Layer 4 of a small transformer language model trained on English Wikipedia (9 layers, counted from 0, width 128).
A neuron's activation on a vector x is GELU(weights . x), where the dot is the dot product.
The model reads these tokens: " |" " –" " |" " " "1" "8" "8" "2" " |" " " "1" "8" "8" "8" "-" "1"

The vector x that enters this layer's MLP at each token. A number n stands for n times 0.053.
0 " |": -30 -14 8 17 -15 20 37 29 17 51 7 0 5 4 -11 -5 1 8 -3 22 -11 25 2 -27 -15 -9 -12 18 27 -18 -32 -1 -6 -4 -36 45 31 4 17 -31 -13 28 26 -21 0 -27 40 -15 25 -34 6 -5 14 13 13 -21 24 -20 -12 25 -22 -12 -8 24 -26 12 -23 40 -93 21 -10 -6 2 1 5 -41 -15 27 36 -31 27 -9 -34 -10 -3 17 1 12 16 -16 3 -29 -4 21 -45 1 -23 -23 15 -5 -25 -33 0 -22 34 6 -12 -34 -9 -26 57 34 35 -2 3 1 18 25 33 33 20 25 -7 -27 -20 -19 -35 -6
1 " –": -7 -8 -33 -1 -31 3 42 49 30 34 -36 -2 34 -6 -20 12 -20 10 24 -1 8 -19 43 -10 8 5 1 -29 33 -42 -22 -15 -2 -2 -38 16 31 2 -5 -16 -10 19 41 -15 -17 -28 19 18 13 9 -24 1 27 19 -19 -11 26 7 -26 39 -9 -17 -10 20 26 25 -3 -20 -52 12 16 -27 42 -14 -14 -42 -6 20 20 -46 14 -31 -20 -27 5 9 5 -9 37 -11 -14 -22 58 6 17 -9 -21 27 28 -14 -14 -54 -35 -13 26 -13 -23 -12 -4 -34 10 28 18 -10 10 -4 35 2 58 -1 19 29 30 -31 -17 -31 -20 -7
2 " |": -20 -12 -7 7 -12 -13 39 50 42 21 -24 7 12 -22 -32 -5 12 26 -17 -12 14 -7 23 -6 -14 -8 1 -18 49 -23 -25 8 -8 13 -15 17 41 34 9 -17 -6 11 30 -16 -24 -17 39 14 3 -9 -24 -22 19 32 -29 -11 41 -16 -28 39 -6 -11 -19 17 26 18 -21 -3 -53 7 -23 -31 36 8 -5 -27 18 17 34 -13 -13 -9 -20 -12 -9 4 5 -7 35 -20 33 -29 56 -12 8 3 -38 6 19 -24 -8 -49 -22 -8 50 -43 -5 -18 -19 -51 -1 9 17 -8 22 -11 16 11 60 2 28 26 17 -35 -19 -25 -21 -6
3 " ": 1 -12 -28 3 -25 0 49 40 36 38 -32 -2 13 -22 -14 1 -25 19 19 -11 7 -5 19 -16 -7 -28 -2 -36 33 -36 -28 2 15 9 -8 4 41 25 -1 0 -9 25 32 -41 -16 -25 44 -2 -12 0 -26 15 34 29 -17 0 38 -7 -31 24 -16 -29 -4 16 26 12 -11 -32 -53 9 -4 -43 30 -3 5 -31 14 17 13 -26 -8 -45 -23 12 -27 7 15 -4 22 -9 -4 2 78 10 23 5 -8 -10 42 -36 -12 -30 -20 -9 30 -16 -5 -22 -39 -37 -8 26 21 -15 41 -7 34 15 38 19 0 14 16 -33 -12 -13 -20 14
4 "1": 3 -1 -33 -1 -22 15 55 27 31 52 -43 -20 21 -21 -20 18 -20 4 -2 -26 15 -3 38 -25 0 -6 -11 -16 31 -35 -33 -15 -6 2 9 9 55 51 16 -7 -4 26 18 -29 -29 -33 25 -3 -11 -1 -46 20 26 52 -39 -9 33 -10 -14 16 -18 -39 -19 24 21 1 -12 -28 -30 3 11 -9 12 10 -8 -41 7 31 1 -30 1 -32 -17 -9 2 -15 9 -8 33 6 -18 -8 31 17 27 -9 -17 6 54 -14 -19 -43 -49 -1 19 -12 -19 -19 -35 -13 3 19 24 -19 20 4 21 9 41 12 4 22 41 -28 1 -15 1 21
5 "8": -3 -16 -35 17 -37 21 50 42 5 40 -41 -31 29 -20 1 19 3 5 -7 5 16 3 36 -20 3 -5 -10 -14 16 -46 -3 -23 -2 4 7 12 44 22 18 17 -20 21 16 -31 -38 -42 19 0 -21 -7 -40 8 26 57 -43 1 19 2 -29 28 -30 -29 -26 38 4 8 -27 -5 -23 15 5 -19 16 31 4 -41 23 29 3 -31 5 -31 -18 -14 2 -11 7 -23 27 -1 -24 -36 38 17 27 -1 1 6 37 -18 -12 -53 -41 35 17 -6 -11 4 -40 -5 4 25 10 -3 11 -14 1 16 58 -5 -1 19 34 -21 -22 -1 -16 24
6 "8": -8 -15 -28 17 -43 10 52 45 9 40 -25 -26 43 -28 -10 19 2 10 -1 13 16 5 32 -16 6 -14 -9 -8 25 -36 1 -38 -2 6 3 12 34 13 23 26 -21 20 8 -11 -35 -33 19 4 -24 14 -43 4 23 47 -42 -1 10 12 -39 12 -40 -12 -31 35 5 4 -38 15 -30 24 12 -30 16 34 9 -29 27 27 13 -29 9 -31 -15 -19 13 -8 -1 -32 18 -11 -25 -31 34 20 30 -3 -3 -5 30 -22 -20 -52 -32 43 16 9 -8 0 -35 -15 0 25 -4 0 4 -29 -5 24 58 -15 11 18 40 -12 -30 -6 -15 11
7 "2": -20 -7 -23 -3 -40 -4 49 45 31 43 -13 14 65 -30 -20 12 -4 16 3 7 8 -9 18 -14 -9 -23 -8 1 40 -28 0 -41 -3 3 -4 14 19 11 33 20 -13 16 9 -7 -19 -19 14 4 -22 46 -57 10 16 37 -49 -1 18 13 -35 -17 -41 6 -26 24 9 -10 -40 28 -40 33 9 -32 14 30 11 -16 24 27 25 -33 11 -21 -16 -15 14 -22 -10 -30 16 -33 -15 -12 32 13 27 5 -5 -7 30 -21 -37 -36 -20 30 30 20 -7 -14 -28 -19 1 23 -10 -2 7 -36 0 28 41 -18 32 7 48 -17 -36 -14 -13 -4
8 " |": -27 -20 -15 -1 -42 -13 41 54 54 18 -6 18 20 -14 -11 -13 -7 25 -8 14 35 -7 5 -9 -4 -18 -8 -8 41 -24 -9 -5 4 7 -7 31 40 16 13 13 -12 4 20 -32 -12 -16 26 9 -8 -2 -52 -5 19 14 -9 -6 35 6 -35 -2 -22 27 -31 34 27 3 -46 16 -51 19 -11 -24 16 26 -5 -25 30 41 37 -10 2 -13 -23 -3 -15 -5 -11 -37 25 -29 15 -26 39 -6 20 0 -37 -21 32 -19 -29 -41 2 9 37 -32 5 -19 -22 -45 -4 30 10 8 5 -5 8 16 54 -29 20 25 25 -29 -28 -9 -29 -1
9 " ": -5 -13 -40 7 -45 3 48 47 42 25 -22 6 14 -18 -9 0 -30 18 6 6 17 -6 10 -23 -1 -28 -21 -39 31 -40 -8 1 26 8 -1 12 49 17 6 -1 5 19 21 -45 -7 -25 42 -5 -18 0 -42 27 37 10 -3 8 36 5 -27 6 -25 -5 -8 21 18 0 -11 -26 -52 11 -18 -31 16 5 9 -32 14 32 12 -13 2 -50 -25 23 -27 4 1 -29 21 -10 -8 2 66 12 36 -2 -14 -13 47 -39 -28 -30 -6 -1 21 -16 -5 -20 -41 -22 -10 43 18 -13 35 -2 30 9 33 12 -7 21 22 -31 -21 1 -17 9
10 "1": 2 0 -46 11 -34 11 55 36 24 43 -40 -19 20 -22 -18 25 -20 8 -19 -16 20 -3 31 -25 2 0 -30 -27 28 -35 -11 -11 3 2 6 8 65 60 19 -20 14 22 9 -33 -24 -28 26 -4 -5 -10 -45 29 33 33 -27 2 30 -13 -4 2 -31 -18 -19 15 19 -9 -4 -19 -29 -3 -3 -5 11 7 -2 -36 -2 32 -1 -22 16 -41 -21 -2 -5 -9 8 -21 27 7 -15 -10 34 21 42 -16 -26 15 54 -22 -28 -46 -44 1 16 -5 -19 -25 -32 -3 10 26 13 -16 18 -1 15 1 38 10 5 31 41 -27 -13 -9 6 13
11 "8": -5 -14 -42 27 -47 15 50 47 4 34 -34 -30 27 -25 4 25 0 10 -18 6 21 5 33 -19 7 0 -20 -24 20 -48 15 -17 4 4 7 11 55 31 20 8 -4 20 7 -37 -34 -37 21 -1 -14 -15 -38 18 27 42 -30 12 18 2 -25 14 -40 -16 -26 26 5 -1 -20 5 -22 10 -5 -18 16 29 8 -44 17 33 2 -25 14 -37 -22 -8 0 -7 6 -29 27 -6 -20 -30 43 20 34 -13 -8 12 37 -27 -21 -57 -40 31 8 -4 -13 -4 -37 -3 8 32 4 1 7 -12 -2 7 54 -4 -3 25 34 -17 -29 -1 -13 13
12 "8": -11 -13 -32 27 -53 1 51 49 12 36 -19 -26 38 -31 -6 24 -3 15 -11 9 20 10 30 -15 10 -11 -16 -17 28 -37 16 -31 0 6 3 12 44 20 25 16 -5 21 4 -20 -32 -29 20 4 -17 6 -40 14 25 35 -30 9 10 13 -36 0 -49 0 -33 25 7 0 -33 20 -30 23 8 -29 16 33 14 -34 25 29 12 -25 15 -34 -17 -13 10 -6 -4 -35 17 -13 -20 -24 37 21 31 -15 -12 1 31 -30 -30 -52 -33 36 10 12 -9 -6 -32 -13 4 32 -8 2 1 -26 -7 15 57 -16 11 22 38 -11 -34 -10 -15 5
13 "8": -17 -16 -25 25 -54 -8 49 46 19 37 -8 -14 41 -34 -14 20 -9 19 -3 11 19 11 26 -11 9 -16 -8 -10 34 -31 15 -35 -2 9 2 11 34 13 29 18 -7 22 5 -15 -29 -21 15 8 -22 17 -40 17 19 24 -25 6 6 19 -45 -10 -51 13 -35 24 9 3 -44 31 -35 29 15 -35 17 30 17 -26 28 24 21 -29 12 -31 -14 -14 12 -3 -14 -37 10 -20 -11 -16 35 22 27 -12 -14 -11 26 -32 -39 -42 -26 34 12 20 -6 -7 -30 -18 4 30 -13 5 -2 -31 -5 17 58 -24 23 19 35 -8 -37 -15 -15 2
14 "-": -27 -14 -32 3 -56 5 50 44 51 15 -1 18 12 -17 -31 19 -28 14 -4 -7 22 -11 -4 27 1 -18 -9 -30 28 -33 3 5 -15 20 -3 27 46 22 24 9 -1 4 11 -43 -17 -33 19 -3 -4 16 -30 26 27 21 5 -15 10 -8 -42 3 -32 28 -22 47 6 5 -5 -7 -39 1 8 -40 1 7 24 -23 7 37 39 21 18 -37 -39 30 -27 -9 -6 -47 23 -25 -19 0 49 10 28 -2 -15 -27 50 -6 -41 -35 -8 -3 -3 17 3 3 -27 -32 -1 23 21 11 -3 -5 21 31 40 -1 -16 -8 19 -38 -30 2 -26 7
15 "1": -12 -13 -33 23 -46 -5 54 47 22 32 -29 -10 19 -21 -30 5 0 -1 -22 -12 18 -10 45 -3 -3 -8 -17 -12 29 -51 6 -17 -10 25 0 21 78 58 23 -20 23 34 -2 -31 -16 -23 25 -2 -11 16 -43 5 37 20 -22 1 17 -8 -7 -1 -22 -15 3 -4 16 -15 7 -8 -17 -17 0 -5 20 10 0 -14 -1 22 0 -28 0 -27 -36 2 3 -18 2 -27 33 6 -19 -18 15 33 37 0 -21 5 51 -28 -55 -53 -56 -24 19 -5 -16 -31 -24 -9 7 21 20 2 19 -7 17 24 34 23 5 17 32 -19 -8 -18 -2 -4

Each question shows the input weights of one neuron of the MLP. A number n stands for n times 0.0059.

n376: 18 15 -4 38 -39 -16 46 -31 -8 42 5 -17 -5 -24 21 13 9 17 26 2 1 -9 -12 -25 -30 -10 -21 41 8 14 -9 20 -31 -3 -40 29 -15 -38 36 12 9 8 -53 26 -49 -40 38 23 26 35 -3 12 0 28 -35 23 13 -15 4 -9 -11 56 -29 18 3 29 38 -18 1 1 16 10 -5 -8 -40 26 24 59 8 -27 10 -24 20 -1 10 -2 26 51 -10 -12 4 9 22 -26 -28 -26 -6 20 -48 -24 19 -10 30 7 -44 2 37 7 -57 5 -22 7 -42 -22 11 20 -31 -35 -45 18 5 11 -66 10 39 8 29 -10
Which token does this neuron like most? 12 "8"

n445: -15 1 -21 -40 21 6 12 -37 -5 -29 23 9 1 -23 9 25 -16 -49 5 20 -20 21 -60 -28 1 -14 -11 27 -25 -23 34 -34 41 16 -22 7 -20 7 25 -2 9 4 19 -2 4 18 0 20 15 19 27 37 14 -38 -31 -25 11 1 -14 1 4 -18 -20 10 -37 -34 15 6 15 -10 -21 20 19 7 -38 2 33 -11 1 6 74 12 -42 -11 3 10 77 12 26 -22 -34 48 -21 16 29 8 18 18 -23 -1 5 11 -9 -21 28 15 12 21 -21 -11 -10 1 -33 8 -16 -17 -18 32 -28 -13 12 30 3 -32 10 -10 -9 9
Which token does this neuron like most? 7 "2"

n482: -33 17 11 8 -31 -65 -9 3 18 9 32 -17 -8 -19 47 -3 -14 27 -19 -37 -20 22 -41 2 14 -38 15 -31 -21 -37 15 -8 -8 62 8 15 -73 7 6 46 -7 10 -8 3 15 30 1 -18 -25 4 27 8 52 4 -9 28 27 -4 -22 15 -15 8 8 -1 5 16 -2 24 2 -8 29 22 8 31 15 -34 -14 -3 48 -30 -16 29 -4 16 -27 -25 7 -22 -28 26 -12 -2 -7 -13 -7 55 -41 8 -38 -40 -9 12 15 -11 -22 30 -23 5 14 6 14 21 -31 -23 9 -14 -4 2 -24 -48 4 33 -22 22 68 13 6 50
On which token does it fire most, and how strongly? 13 "8", at about 0.92

n153: 25 18 3 -34 9 -4 12 25 -36 -30 -24 21 -48 -27 -10 15 7 32 -44 23 0 -6 -6 30 38 -32 -32 16 10 31 -1 -50 -22 -10 -23 5 -16 -34 26 -9 -8 6 -7 35 53 -12 31 -21 2 1 5 -43 27 -13 11 15 -45 71 -27 19 6 -53 19 8 -26 1 -12 -40 -41 -20 8 2 8 30 20 -7 24 -44 40 -10 -9 -4 -24 -24 3 -24 9 -18 18 38 -32 -2 -40 -14 23 44 -8 15 5 -52 5 35 18 21 -2 31 29 23 -1 -12 -21 19 -23 9 22 -9 4 11 -4 -3 15 23 4 17 -7 40 5 -5
On which three tokens does it fire most, strongest first? 6 "8", 7 "2", 13 "8"

n1: -4 22 11 20 17 -4 40 3 -7 -7 15 30 -4 -9 1 13 -15 -15 20 21 13 22 17 -7 -19 -11 -7 -35 12 -9 16 2 20 36 34 8 -13 -14 1 20 -14 -8 1 -10 -47 34 -4 -13 1 -25 36 6 14 4 31 -17 3 19 3 21 49 -46 -6 -17 -46 -34 -17 20 26 -24 -52 -37 13 40 -28 -34 30 -2 -13 -8 -23 22 -15 -3 -6 -30 26 -16 31 -13 13 13 -31 16 45 -26 31 0 -17 -39 -17 4 34 -33 -9 4 -17 55 29 -23 -27 14 -1 -25 -16 -12 -35 -37 17 10 18 10 -57 -19 -3 12 14 21
Which token does this neuron like most? 11 "8"

n284: 7 7 10 -20 -3 -12 5 -8 -44 -9 2 -10 39 12 -51 18 45 -2 -15 20 -27 -13 34 -13 -10 -27 17 21 -9 -8 -72 10 3 20 13 34 4 10 -12 -17 19 3 -8 -27 25 13 18 4 9 -20 -19 34 50 -46 14 -16 8 -25 -33 -22 -47 26 13 10 3 -43 15 -10 30 6 13 -16 5 19 22 25 3 -20 -20 41 11 42 -17 -1 41 1 12 -7 8 -30 22 -1 15 6 -16 31 27 -1 28 24 -12 -4 32 12 -3 17 24 -2 24 -41 30 9 -36 1 12 -15 -19 16 -25 -17 -29 -10 -16 3 -34 18 -29 -33
On which three tokens does it fire most, strongest first? 14 "-", 7 "2", 0 " |"

n27: 10 31 16 8 12 30 10 34 31 -2 37 17 25 1 37 -3 3 37 37 37 14 8 -9 2 -2 17 13 10 16 -27 28 27 -25 -3 -16 20 -10 1 0 -11 -17 8 28 16 -9 0 32 5 24 -24 13 -3 2 -14 15 -52 -53 6 -24 41 -24 -7 -1 -68 -54 -40 -15 13 24 -30 -46 1 -17 -5 -10 12 15 -38 21 23 -14 -26 36 -22 -10 -4 -36 -13 12 0 -16 24 -22 -7 1 -26 19 2 5 -16 15 17 -13 -21 12 -59 -11 13 -15 0 -16 11 10 -19 15 -15 -14 -19 -13 -25 3 11 -6 -5 28 -2 -10 10
On which token does it fire most, and how strongly? 0 " |", at about 0.12

n404: 4 2 18 -29 -15 -19 -20 13 -45 -16 -27 -21 15 -18 -27 12 -8 5 -17 39 4 -14 -2 -28 -1 -13 13 -4 -19 13 2 25 -15 -31 17 -1 -30 18 -9 8 19 -5 2 19 -15 10 6 -9 16 17 -18 38 -11 28 7 -22 17 -10 -25 6 -4 -6 -38 -16 19 -28 10 -23 8 -1 -2 16 10 16 -30 30 -7 -6 -31 6 -10 4 -5 17 30 -17 43 -6 -47 25 7 5 -14 21 1 20 24 -24 -8 13 -1 14 -8 -38 -16 -20 5 6 -14 -39 -1 6 -28 -27 25 20 12 34 15 5 16 48 28 34 36 13 -8 21
Which token does this neuron like most? 4 "1"

n140: 7 -1 -6 17 -2 16 11 0 16 13 14 -23 29 -6 -12 22 2 11 11 1 39 -20 21 -10 -3 18 -33 8 -48 -26 11 -17 -10 -31 2 9 -13 -22 8 -5 26 17 -13 5 -30 -4 1 -18 3 4 -4 29 48 -27 -21 20 2 39 4 8 31 -10 -14 11 -18 0 43 4 -1 -8 -30 54 14 -13 18 2 -11 9 -30 -7 -4 -27 -23 26 -20 -5 12 21 12 -31 -24 6 -17 -6 -9 37 25 13 27 1 33 -25 7 -34 -52 -17 11 11 8 -9 0 0 -1 -24 28 -7 19 7 -18 -32 -42 -18 -12 32 -8 -22 8 -18
On which three tokens does it fire most, strongest first? 15 "1", 10 "1", 11 "8"

n307: 40 -43 0 -50 18 26 46 45 -18 27 -39 1 -10 5 12 -3 -35 -9 2 28 -31 -24 -10 -9 -18 14 44 -30 -12 23 -2 -16 9 -16 -23 -28 1 -26 3 16 33 -13 6 -16 -7 8 -20 -27 4 -21 7 -46 29 -24 -48 49 2 52 43 -2 13 16 1 -12 -4 22 55 -17 6 -7 10 -22 17 5 22 12 -26 29 -23 -15 25 21 5 -28 -12 -12 11 -21 28 25 -18 19 0 -54 -8 20 -7 12 7 -5 -49 1 -17 -6 -1 4 -14 -9 -6 22 13 43 -24 -15 9 23 31 -17 -15 -32 -1 20 -29 14 37 -1 11 -4
On which token does it fire most, and how strongly? 1 " –", at about 2.1

n434: -33 3 -13 -5 5 -1 -17 -7 -30 -11 24 1 -2 8 -13 33 17 23 13 -51 8 -34 56 -4 -31 -27 52 -29 20 22 -19 -4 -15 -13 11 -16 -4 0 -19 -29 14 -12 0 11 -5 54 20 -11 -15 -1 9 50 -37 42 5 20 -23 6 43 -23 0 -14 28 26 13 61 19 1 11 2 4 -39 -1 -3 46 -33 22 -13 -7 10 31 18 -48 -55 9 5 -3 14 4 -16 25 -12 7 -34 -6 9 4 -37 47 24 17 -13 23 -21 29 -14 -16 31 6 -14 27 -22 -26 -29 8 -33 -17 -22 -31 26 -26 16 -22 -40 -4 45 33 1
Which token does this neuron like most? 2 " |"

n440: -10 38 -38 -35 30 3 20 19 -14 29 12 -1 -24 24 18 24 4 -28 -11 41 3 -8 -17 -21 -15 26 -7 -29 -22 -10 3 26 22 1 6 -17 4 10 -19 -16 11 12 19 2 -25 -19 27 9 14 -11 36 -20 -15 -18 10 18 -20 -48 -7 25 -2 -38 11 -7 1 -12 23 19 -11 -14 -6 -2 20 18 -17 -1 -27 22 -29 63 21 -23 -14 -2 11 -4 10 21 39 4 -1 -23 27 -4 24 -22 -24 11 2 -2 -3 -4 -20 -16 -16 3 -7 21 16 -20 8 -26 -36 -9 31 -13 -5 -21 -62 36 -8 34 -22 33 -18 -2 11 9
Which token does this neuron like most? 10 "1"

n238: 64 -38 -32 -22 -1 -11 -2 -8 1 8 13 22 8 10 8 -12 -58 1 5 -2 -35 -10 21 -16 -7 -28 22 12 29 45 -30 -3 -22 10 -38 10 2 -15 -45 16 -6 38 -1 20 4 2 -42 -12 -6 34 -7 -7 -5 -34 -39 48 -29 -14 24 32 -8 18 1 38 -20 14 21 -16 4 -12 11 -41 -35 -22 -23 -13 35 -12 -1 -1 59 -42 9 -4 26 -9 -19 -8 10 -11 -3 -11 18 -3 8 24 -14 -47 -5 16 46 44 18 -12 -20 -43 -4 -6 -10 31 -4 13 4 0 37 -22 -1 31 -23 46 -12 20 25 8 43 -39 16 6
On which three tokens does it fire most, strongest first? 3 " ", 1 " –", 9 " "